Layer 3 of a small transformer language model trained on English Wikipedia (8 layers, counted from 0, width 64).
A neuron's activation on a vector x is GELU(gate . x) times (in . x), where the dot is the dot product.

Input weights of the MLP neurons that the questions are about. A number n stands for n times 0.0068.
n40 gate: -6 -17 -10 1 29 -1 -11 -9 -46 14 -25 4 24 -8 -12 -15 29 -26 16 5 9 9 8 14 -18 -31 -33 7 -15 26 -1 15 33 4 41 -70 9 -27 -11 -12 1 25 18 -20 21 -7 12 -16 12 -29 -44 10 -53 -27 9 -30 18 -34 -6 10 40 -4 32 -36
n69 gate: -37 -42 -12 13 16 -5 -17 -7 -2 -27 25 -2 -25 29 -29 -12 3 -47 19 26 9 61 2 21 32 43 9 47 25 -24 5 -35 26 17 33 14 3 20 33 43 -17 -11 50 -23 -34 -46 -42 -16 9 -34 14 -21 -12 -3 21 35 -4 23 0 41 8 -33 -50 -9
n77 gate: -59 -7 -10 -12 3 -12 24 -3 -12 -21 -11 8 -22 -37 -27 1 -3 -21 2 53 58 13 21 11 -13 6 -16 27 -2 10 22 -7 4 -7 5 7 -18 12 -28 19 10 -8 27 19 19 -31 -40 95 -11 -13 -8 20 -29 27 4 46 13 -9 -27 -7 36 -9 16 18
n80 gate: 12 -15 4 -1 -22 -13 -18 -13 -7 43 -21 5 -21 -14 25 -8 15 -18 20 -6 12 -16 21 28 -3 5 -36 8 23 12 -49 26 34 30 -6 20 -12 -18 10 23 -36 21 56 11 -45 -3 -8 -10 -19 -25 -30 18 -35 33 -1 -42 13 -27 -2 6 -17 -15 35 -46
n128 gate: 14 48 -33 21 18 7 -9 24 27 16 30 48 -39 -15 18 38 -8 -13 26 48 33 -50 18 17 -4 5 -9 -15 -24 -24 11 7 30 21 10 -36 21 1 -28 9 0 -15 30 3 6 10 -2 -33 -43 -33 -60 -7 -37 26 9 -51 -17 -10 0 -3 -12 6 58 20
n153 gate: -8 17 -7 -30 -17 -11 -3 -16 -14 12 -3 1 -20 3 -31 26 -9 -6 -20 -29 17 -8 12 -61 -4 -17 -41 -27 20 -19 -7 8 -3 -32 -51 13 14 -3 -13 45 11 5 17 37 8 -3 -20 38 37 -12 21 -1 -16 40 20 11 -3 9 0 -10 -36 -31 1 -18
n190 gate: 0 -6 -27 -56 -2 17 35 -20 13 -13 16 -7 8 27 27 9 -19 -51 -28 32 0 -7 -28 18 -29 -40 -12 23 5 19 -8 24 -14 -7 -14 18 -4 10 17 62 -5 13 22 21 -19 10 -52 23 -9 -9 11 32 -16 -20 -63 12 -4 -30 68 19 -45 33 -35 -15
n197 gate: -22 23 1 17 -15 2 -48 -18 -48 29 15 30 -30 6 15 3 -6 29 34 -4 -7 -7 17 -45 30 3 13 -31 6 19 14 -11 34 3 -21 30 -7 23 25 51 -20 2 -21 -22 -4 -17 5 12 -19 -6 -65 -4 -12 -21 -21 -18 -16 7 -23 4 15 -44 23 -5
n207 gate: 45 -13 3 -7 7 8 30 13 -5 7 -8 -21 -4 -1 -19 -12 1 -22 -3 13 -11 47 -20 -1 39 8 12 22 -23 13 47 18 1 -6 -14 -11 -1 43 -19 -13 -21 39 45 -24 14 -18 17 -39 -28 -50 -21 10 27 -6 -8 19 -9 -14 57 -32 -4 -11 17 10
n211 gate: -14 -5 2 4 -38 -15 -25 -21 41 8 27 -12 5 30 22 -10 -1 -26 24 18 -3 -22 39 -40 -7 2 39 4 -14 18 -10 -41 29 34 0 5 -63 -44 52 23 -1 -22 50 5 16 11 4 -12 24 18 -10 -12 -8 -18 26 20 58 -6 -11 7 27 -27 -2 -9
n222 gate: 28 -17 -5 -1 4 9 17 35 37 -9 -22 -23 -49 -3 27 11 -4 15 4 4 -31 32 11 24 -1 21 -4 0 33 4 -23 -38 8 29 -2 -5 15 -18 1 17 54 15 29 -10 -40 9 -13 -45 -6 -14 -16 -17 55 19 -32 -21 -29 -12 -1 14 13 6 20 39
n245 gate: -9 -12 4 4 -38 18 -19 -20 -26 29 13 36 44 -44 11 40 -13 -19 1 -19 -16 23 -9 -12 40 2 53 7 -22 -4 -8 36 -2 -6 -20 42 16 -11 10 19 22 -3 -8 -25 -8 -8 1 0 9 -4 -11 0 -38 -57 32 -28 -67 15 17 -25 -9 -35 6 9
n246 gate: -28 4 -8 14 -12 -12 3 24 -30 -1 -6 19 -15 10 -11 12 1 -1 22 -8 -11 -2 -40 28 -48 27 15 7 -23 -46 16 22 23 21 -13 -49 -7 -21 7 1 -72 -37 8 48 -10 -51 8 -10 -12 4 16 -38 -8 -35 1 24 2 -29 -7 19 64 -39 -17 -40
n40 in: 6 53 -37 -16 9 -10 -12 6 0 25 17 -17 24 -13 31 -36 16 5 27 30 8 14 -9 -4 4 -4 -23 17 -16 1 29 -4 9 5 -12 -33 -22 13 65 -1 -19 29 -2 34 48 -20 -55 -17 4 -1 -1 -30 -24 -23 -10 41 -7 -18 19 3 -56 33 -16 17
n69 in: -4 -23 13 -39 -10 -19 -11 7 -18 -33 -17 -11 30 -19 -11 -34 59 2 -18 -39 8 7 3 -21 -42 -24 -15 2 -12 21 -24 8 18 -21 -15 -10 50 14 -23 5 87 -19 -19 14 -42 5 3 -42 -20 26 82 -14 7 -36 35 -36 16 -9 10 -31 -7 3 32 -35
n77 in: -8 26 -5 8 -6 -41 39 -21 6 26 -16 -24 -28 15 -33 24 -8 -53 33 -45 2 23 33 14 0 16 -14 19 -10 13 50 -5 -47 -19 -11 -32 -24 4 5 14 17 1 39 -4 11 13 -42 40 -14 -44 -23 25 -10 5 23 1 -62 30 7 -10 33 12 -29 6
n80 in: 3 -26 5 -24 -17 -9 2 -9 7 0 21 39 14 -13 -35 47 35 32 -4 -22 28 -13 -10 23 -10 43 62 -36 -29 9 -32 -3 0 -16 -35 -10 15 -19 42 20 -69 7 9 4 2 -11 -8 -8 -30 -8 17 28 8 5 7 -8 -51 -9 -17 -21 -13 -35 7 50
n128 in: 8 -14 -1 10 26 -41 29 -5 -28 -8 -7 -1 -7 25 -23 -7 -37 -5 10 -6 3 7 -5 20 47 42 -42 22 -24 -39 -5 16 -25 13 22 10 -16 13 27 -24 42 17 74 -4 -20 -35 -20 28 38 44 8 3 -53 1 17 12 -45 -32 -5 -11 -6 6 -20 14
n153 in: -21 -9 -22 17 -6 -6 -30 -33 -33 34 -6 -10 5 -1 12 -7 -5 6 20 -18 -3 -21 -37 19 30 -32 -34 -13 -53 3 -53 -11 -33 -5 11 -19 13 17 1 -2 26 9 3 15 17 -4 28 -7 44 32 8 12 19 1 -17 31 -24 4 17 -5 37 25 -11 2
n190 in: -35 -11 -42 -3 -1 34 8 -1 41 15 -2 7 44 12 20 -19 -26 -40 -29 50 -16 -35 11 20 3 -19 -10 -16 6 57 -22 19 -37 -32 -23 3 -5 -23 -32 0 -12 -31 5 -27 5 -4 20 -9 6 37 -13 1 -8 14 25 22 7 22 -38 -5 69 2 21 -21
n197 in: 8 -22 -23 35 -31 -35 -52 -31 2 32 62 43 -18 -6 13 -25 -9 7 40 -9 -6 -24 -2 -42 39 28 11 -4 -14 -24 3 -20 -2 -4 -89 2 -3 25 34 30 -22 8 -22 4 -10 -17 30 -23 -38 -33 -42 6 -2 0 -10 3 7 33 1 -15 -14 -47 17 -6
n207 in: 8 -13 -6 24 13 -18 17 -8 23 15 9 -7 -44 31 -13 15 24 2 23 -35 -30 -13 3 7 -3 6 -4 60 29 35 16 -24 5 12 13 22 -1 51 12 6 9 -7 7 -7 -35 16 -32 -11 -29 -15 -24 -25 -25 35 -16 17 -43 -25 5 -32 35 6 -16 43
n211 in: 2 25 -12 22 -7 21 35 23 34 -12 64 -9 38 -29 10 20 -11 18 34 -47 -2 29 -15 -12 -11 -25 52 27 2 18 17 -20 39 -36 38 3 -3 -12 -46 -25 -33 -21 -70 0 22 -21 28 29 28 -17 15 -23 -7 -55 -6 -23 -13 7 -19 -26 -11 -56 -48 10
n222 in: -4 28 -23 -22 6 7 -16 -18 -9 47 1 1 -37 32 -24 7 12 -4 -30 8 17 -27 -5 51 -15 16 -20 38 -23 28 -11 -18 16 -41 11 -1 33 5 21 5 -28 16 -4 -25 31 8 -24 21 24 -17 -34 29 -39 2 -16 14 -7 42 24 38 2 12 6 32
n245 in: -31 -14 12 -2 2 11 -9 -5 -28 10 23 1 8 47 24 -16 17 16 -48 2 10 12 -31 0 -1 24 8 33 28 10 -1 -2 13 -7 -35 28 22 26 -24 -4 -7 35 1 -15 22 -1 23 10 -2 4 -13 -1 -2 -8 -11 -3 -54 1 17 33 34 7 -1 5
n246 in: 4 1 -1 -2 -12 -34 1 8 -4 -2 10 6 6 20 13 -23 12 -51 20 -10 -9 7 5 9 -22 -13 29 -18 69 6 20 -35 -28 16 21 36 -55 -20 -10 -14 -33 -31 0 53 -13 -27 -18 -8 1 -13 -29 -12 -16 -11 -11 -17 4 -11 21 18 -31 1 6 -11

Each question shows a token from some text and the vector x that enters the MLP there. A number n stands for n times 0.044.

"ship": 23 12 23 -24 -52 12 -14 -40 -8 24 6 34 0 25 -6 -4 5 2 0 -20 -63 1 -30 20 8 7 8 15 -21 5 -3 22 -25 -19 -36 29 28 57 4 -14 -10 19 -9 -29 24 -7 -13 5 -6 13 -2 -40 -7 -10 2 53 -4 29 24 21 6 -18 20 12
Which neuron lights up most? n245

" col": 26 -17 -14 7 15 19 -6 1 -10 23 -38 0 -44 15 12 32 -15 -24 -3 -33 20 -8 9 -7 -13 -13 -18 -29 -16 27 -20 34 -15 -57 -21 -1 -5 -11 14 58 -21 31 24 23 -48 3 8 2 -28 -25 -23 24 -14 -7 6 -27 12 -14 15 -19 -39 28 -33 -2
Which neuron lights up most? n80

"ew": -2 -5 -10 -23 -6 24 6 -37 -15 25 12 -11 -12 25 -6 26 7 -36 6 -51 -22 -16 2 -30 -2 -19 45 -4 3 16 32 12 -2 -46 -11 16 -10 -15 -19 10 -11 69 -8 9 -7 -48 7 -37 -21 28 -9 25 -29 18 -24 29 -8 -8 9 34 24 -22 -12 -19
The two highest activations, in order: n197, n245

"itor": -3 -22 23 -30 -31 -14 -15 -5 -40 1 7 28 2 29 -14 -3 -16 -33 -24 -17 -26 3 -1 13 17 -29 0 25 -21 -6 11 -39 -19 -42 6 7 20 54 4 16 -8 16 27 -36 -23 -5 -2 -54 -3 4 -16 -2 1 32 12 7 -2 46 42 0 7 -47 25 12
Which neuron lights up most? n207

"T": 8 21 -2 -19 -7 6 43 -17 1 27 -11 -7 14 -10 -5 45 -29 0 2 15 -7 27 -2 30 3 -23 -19 29 -48 1 29 -7 2 -43 20 -6 61 23 -30 36 -38 8 16 25 19 2 33 11 20 -19 13 47 -5 -6 12 32 -9 8 0 27 5 -11 -6 10
Which neuron lights up most? n77

"ir": -22 -6 32 -6 18 22 21 -44 -4 26 -44 25 4 -1 5 31 -51 -16 -18 9 16 -2 6 28 -11 6 -45 26 -20 -4 23 8 -20 -48 8 25 42 18 24 -18 -18 11 -20 20 -7 -11 -26 32 9 0 17 29 -3 14 -22 6 24 -12 12 -12 -15 -13 -4 -54
Which neuron fires most, and how strongly? n77, at about 2.4

"ran": -3 9 -2 -19 -7 57 31 -58 -20 20 -6 26 30 13 -26 -7 -32 -14 -20 -19 25 -3 -6 48 -6 -8 -4 11 -32 -1 13 -21 -13 -37 27 3 26 27 36 -3 -33 3 16 21 -24 -3 -24 40 8 -16 17 5 -23 -13 -10 26 8 -4 21 -52 -4 -11 31 -21
The two highest activations, in order: n77, n190

" w": 10 2 -7 -19 11 18 26 -28 -3 31 3 12 -36 19 6 36 -27 -16 10 -24 8 3 20 -7 -2 -6 -38 -26 -1 -10 7 59 -10 -42 -57 34 -33 -22 -3 25 -7 15 14 -16 35 -19 25 4 -17 26 -13 -12 -36 20 -3 -50 4 -24 -26 7 -27 -12 28 -5
Which neuron fires most, and how strongly? n197, at about 4.1

"board": 22 -7 -9 30 -21 -14 -2 -55 14 33 -10 18 34 27 19 24 -24 -21 13 -22 -43 -25 -11 -20 36 -4 1 24 -23 -4 7 -13 -23 -27 14 2 15 63 25 -11 8 19 28 5 4 12 13 34 -1 -20 3 -16 -20 -27 -7 61 5 25 31 -13 -25 5 -3 7
Which neuron lights up most? n207

" |": 17 -3 -25 -42 17 2 0 -35 -21 27 1 5 47 43 10 -11 -56 22 -7 -35 7 6 8 -2 -3 21 -46 -39 -29 10 14 -10 13 -14 -2 -11 8 -26 11 22 8 41 -13 18 51 -11 3 2 41 0 3 -20 -30 -35 22 -9 2 -28 -5 -36 10 2 -21 -23
Which neuron fires most, and how strongly? n40, at about 7.4

" 13": 10 6 -33 -12 -24 -2 -14 -45 3 25 -21 2 2 -7 -28 16 -3 -18 -4 -15 -48 0 -45 12 -22 2 14 -22 -35 -22 7 4 5 -32 5 43 14 -42 8 20 -12 19 7 19 38 -43 27 9 12 -18 24 -31 -35 9 20 -43 -3 -5 -4 -5 14 31 38 0
The three highest activations, in order: n153, n80, n246

" G": 5 -13 -8 18 19 19 9 -37 -10 0 0 -25 20 18 -7 -9 -41 -6 39 12 19 18 18 -13 33 11 2 -15 -24 6 -8 6 -26 -42 -33 43 5 19 10 54 -10 18 24 -24 56 -47 1 20 8 -24 6 24 -41 0 20 32 -48 6 10 8 -2 17 -4 -11
Which neuron lights up most? n77

"|": 39 -43 -17 -8 -22 7 -9 29 -9 53 -3 42 -4 12 11 18 -24 -13 5 -21 16 10 -17 -53 25 25 19 4 9 -27 3 -2 6 -16 -14 -4 0 -70 -2 -23 -3 17 5 -1 -27 -46 9 17 24 5 29 17 -5 -10 1 -25 -1 -2 -16 -8 -15 -3 7 9
The two highest activations, in order: n80, n197

"ud": -16 6 26 2 -9 28 10 0 -25 -4 7 8 -3 17 -33 17 -43 -45 -29 -46 4 1 -12 26 -22 -5 10 54 -22 -2 21 2 -10 -36 6 -8 -20 -25 -10 7 10 9 -20 6 8 29 -1 49 -22 -3 23 43 3 6 -22 16 1 -7 23 -6 -23 49 3 -32
Which neuron fires most, and how strongly? n77, at about 5

"om": -15 -14 11 4 28 32 -7 -39 -9 34 -30 26 32 14 10 10 -6 -6 -13 -7 -7 -26 -12 -8 5 5 9 9 -3 -4 2 -3 -43 -38 20 30 -2 51 41 -4 -9 2 2 -22 5 -8 -10 38 35 18 -2 43 -14 -26 -2 66 -21 23 11 33 28 -4 -24 19
The two highest activations, in order: n245, n190

" ": -2 -12 -46 7 3 -10 29 -20 20 39 -7 14 -7 14 6 11 -32 12 -38 -34 -1 16 1 -49 37 37 -5 -17 -11 12 -9 -31 32 -31 23 -4 -54 -17 20 34 -19 10 -3 12 39 -15 -1 -21 14 -16 22 -20 -5 7 -34 -30 -16 -19 6 32 -16 30 -3 -21
The three highest activations, in order: n211, n197, n153

"==C": 31 7 -19 -10 -6 24 0 11 -7 27 -10 42 -17 4 2 23 13 -13 7 -22 48 25 -11 -41 48 25 -30 -11 9 5 -15 18 -8 -18 17 -6 6 -62 9 -4 -1 39 30 21 15 -42 2 -26 20 -5 -29 -15 -33 -30 8 -4 -20 27 -5 8 7 -17 7 29
The three highest activations, in order: n128, n40, n80

"ategory": 27 -14 5 -44 0 7 14 -41 -2 42 -20 21 -14 39 -3 -9 -19 -35 -9 -23 -19 15 -5 52 -26 -7 -5 0 -29 -3 -5 -23 26 -41 24 17 36 -5 21 18 4 10 50 14 13 2 35 -22 3 -15 5 -15 28 23 25 20 12 17 19 -8 -9 -47 -12 28
Which neuron lights up most? n222

" Wales": 48 -21 -15 13 -31 13 20 -32 -17 9 -37 39 50 -36 7 -24 -40 -43 5 -4 -12 23 29 -23 11 0 2 -13 -12 6 17 16 -25 8 -30 31 18 9 35 36 -4 14 -4 8 28 19 13 -10 1 1 6 -49 -6 -2 -3 46 -7 0 28 0 -15 23 -6 8
Which neuron fires most, and how strongly? n190, at about 1.3

"ol": -26 -5 12 -8 -3 26 10 -70 -12 -16 -6 3 52 19 11 -11 -37 -19 -30 -25 24 11 20 -14 -1 1 16 40 -31 6 7 -17 -38 -63 2 0 51 29 -2 -30 6 34 -15 -6 23 9 12 -1 9 3 20 26 -2 -10 -18 -10 -39 5 18 12 3 -17 11 -17
Which neuron lights up most? n245

" Kar": 3 -31 -4 -26 1 53 11 -11 -6 -21 -2 20 -17 -1 -14 11 -21 -13 24 -7 18 26 13 -52 10 14 -13 -29 -3 -30 12 19 -15 -65 -24 -4 20 -28 34 26 11 2 3 -10 19 -41 -22 23 -7 -11 16 9 -32 0 -16 10 -2 -27 11 -8 -40 26 21 -15
Which neuron lights up most? n77

"ina": 25 -60 5 -2 -18 34 21 -32 0 -5 -12 -4 59 22 -26 -15 -21 -25 -3 -25 2 7 -14 -21 29 -9 6 4 -33 -27 1 8 -23 3 -27 7 53 6 38 -15 18 7 -4 -2 13 8 6 -10 -3 -12 4 -60 -13 -16 -23 39 -28 38 -9 -19 7 -11 13 -20
The three highest activations, in order: n245, n69, n153

" But": 15 0 5 13 -12 25 15 -16 -5 9 -14 29 -43 -17 -8 -1 -43 17 -4 32 21 -6 -5 -34 -26 13 -40 -50 29 -16 32 13 -8 -57 -2 -3 6 -9 -12 77 2 -7 15 15 10 -13 9 -20 -6 11 -4 26 -1 -22 20 33 12 -4 27 18 -33 -7 -1 -13
Which neuron lights up most? n197

" 2023,": 52 -2 3 -33 9 -10 0 0 8 -13 1 41 15 -39 -21 -7 -27 -4 -11 7 -34 28 -3 -40 15 -6 20 2 -17 38 20 4 -13 -20 -4 20 -10 -17 16 34 7 28 -12 -3 39 10 -19 -8 58 -8 18 -56 7 -23 -18 30 10 27 -25 10 -9 10 2 6
Which neuron lights up most? n211

"it": -17 0 22 -24 -21 19 21 39 -9 13 10 12 -13 13 -1 14 -27 -43 -27 -19 8 13 -13 39 -50 -17 5 6 15 9 5 -17 -19 -33 11 21 23 -9 -36 37 17 -14 -15 -21 -7 -38 30 -75 -10 -10 27 -2 16 9 9 -5 -3 8 6 30 -19 47 -14 -26
The three highest activations, in order: n190, n69, n222

" Live": 56 1 0 8 0 -4 -9 -9 34 25 -15 20 3 24 -25 42 -16 -17 -4 30 -14 -19 -52 -13 -14 4 -48 -25 52 -1 2 -14 -3 -19 -12 22 18 -28 33 45 8 25 28 -4 13 -2 37 -2 5 -14 11 -41 -29 -2 -22 -1 -5 27 3 5 -3 -23 21 0
Which neuron lights up most? n222

" Result": 54 -40 -17 -39 -37 -21 19 -13 -1 6 -41 23 -18 46 -11 38 -9 11 13 1 -29 8 -11 -21 -30 23 -7 -9 -12 9 -12 -6 -14 -19 6 27 -21 -4 2 43 -11 20 19 31 -3 -18 -12 -34 -10 -6 -5 -9 -10 -13 9 43 16 -30 29 9 -31 -54 24 -12
Which neuron lights up most? n80

"et": -34 18 14 -26 -9 5 24 -20 -24 28 -18 0 -1 36 -16 15 -79 -10 10 26 8 11 -35 37 -40 -16 -31 -8 -6 -9 13 -4 -17 -16 6 14 51 12 -35 5 -1 7 25 -18 10 -7 12 -69 23 -1 20 39 1 11 -2 4 -9 -16 6 -10 5 4 -28 -12
Which neuron lights up most? n190

" (B": 31 29 -31 -10 23 45 -8 -23 7 18 -12 32 -23 5 3 -8 -66 -19 17 13 20 28 19 -5 46 -2 -19 0 10 -3 5 3 22 -35 -39 -11 9 -6 12 47 -3 29 27 -11 23 -29 8 24 20 -28 1 -1 -31 -12 30 36 31 5 -25 -8 -5 35 -7 10
Which neuron fires most, and how strongly? n77, at about 3.7

" position": 45 -19 0 -16 -38 15 2 4 -4 27 -24 11 -30 32 -1 9 7 7 -42 -15 -37 -21 -5 -62 39 -6 -60 -2 -14 8 5 32 -23 -16 -6 19 -3 7 19 20 -29 11 -20 -22 -15 32 1 16 7 -3 -6 -7 9 -21 29 4 28 37 11 13 -36 -42 -22 6
Which neuron fires most, and how strongly? n197, at about 4.1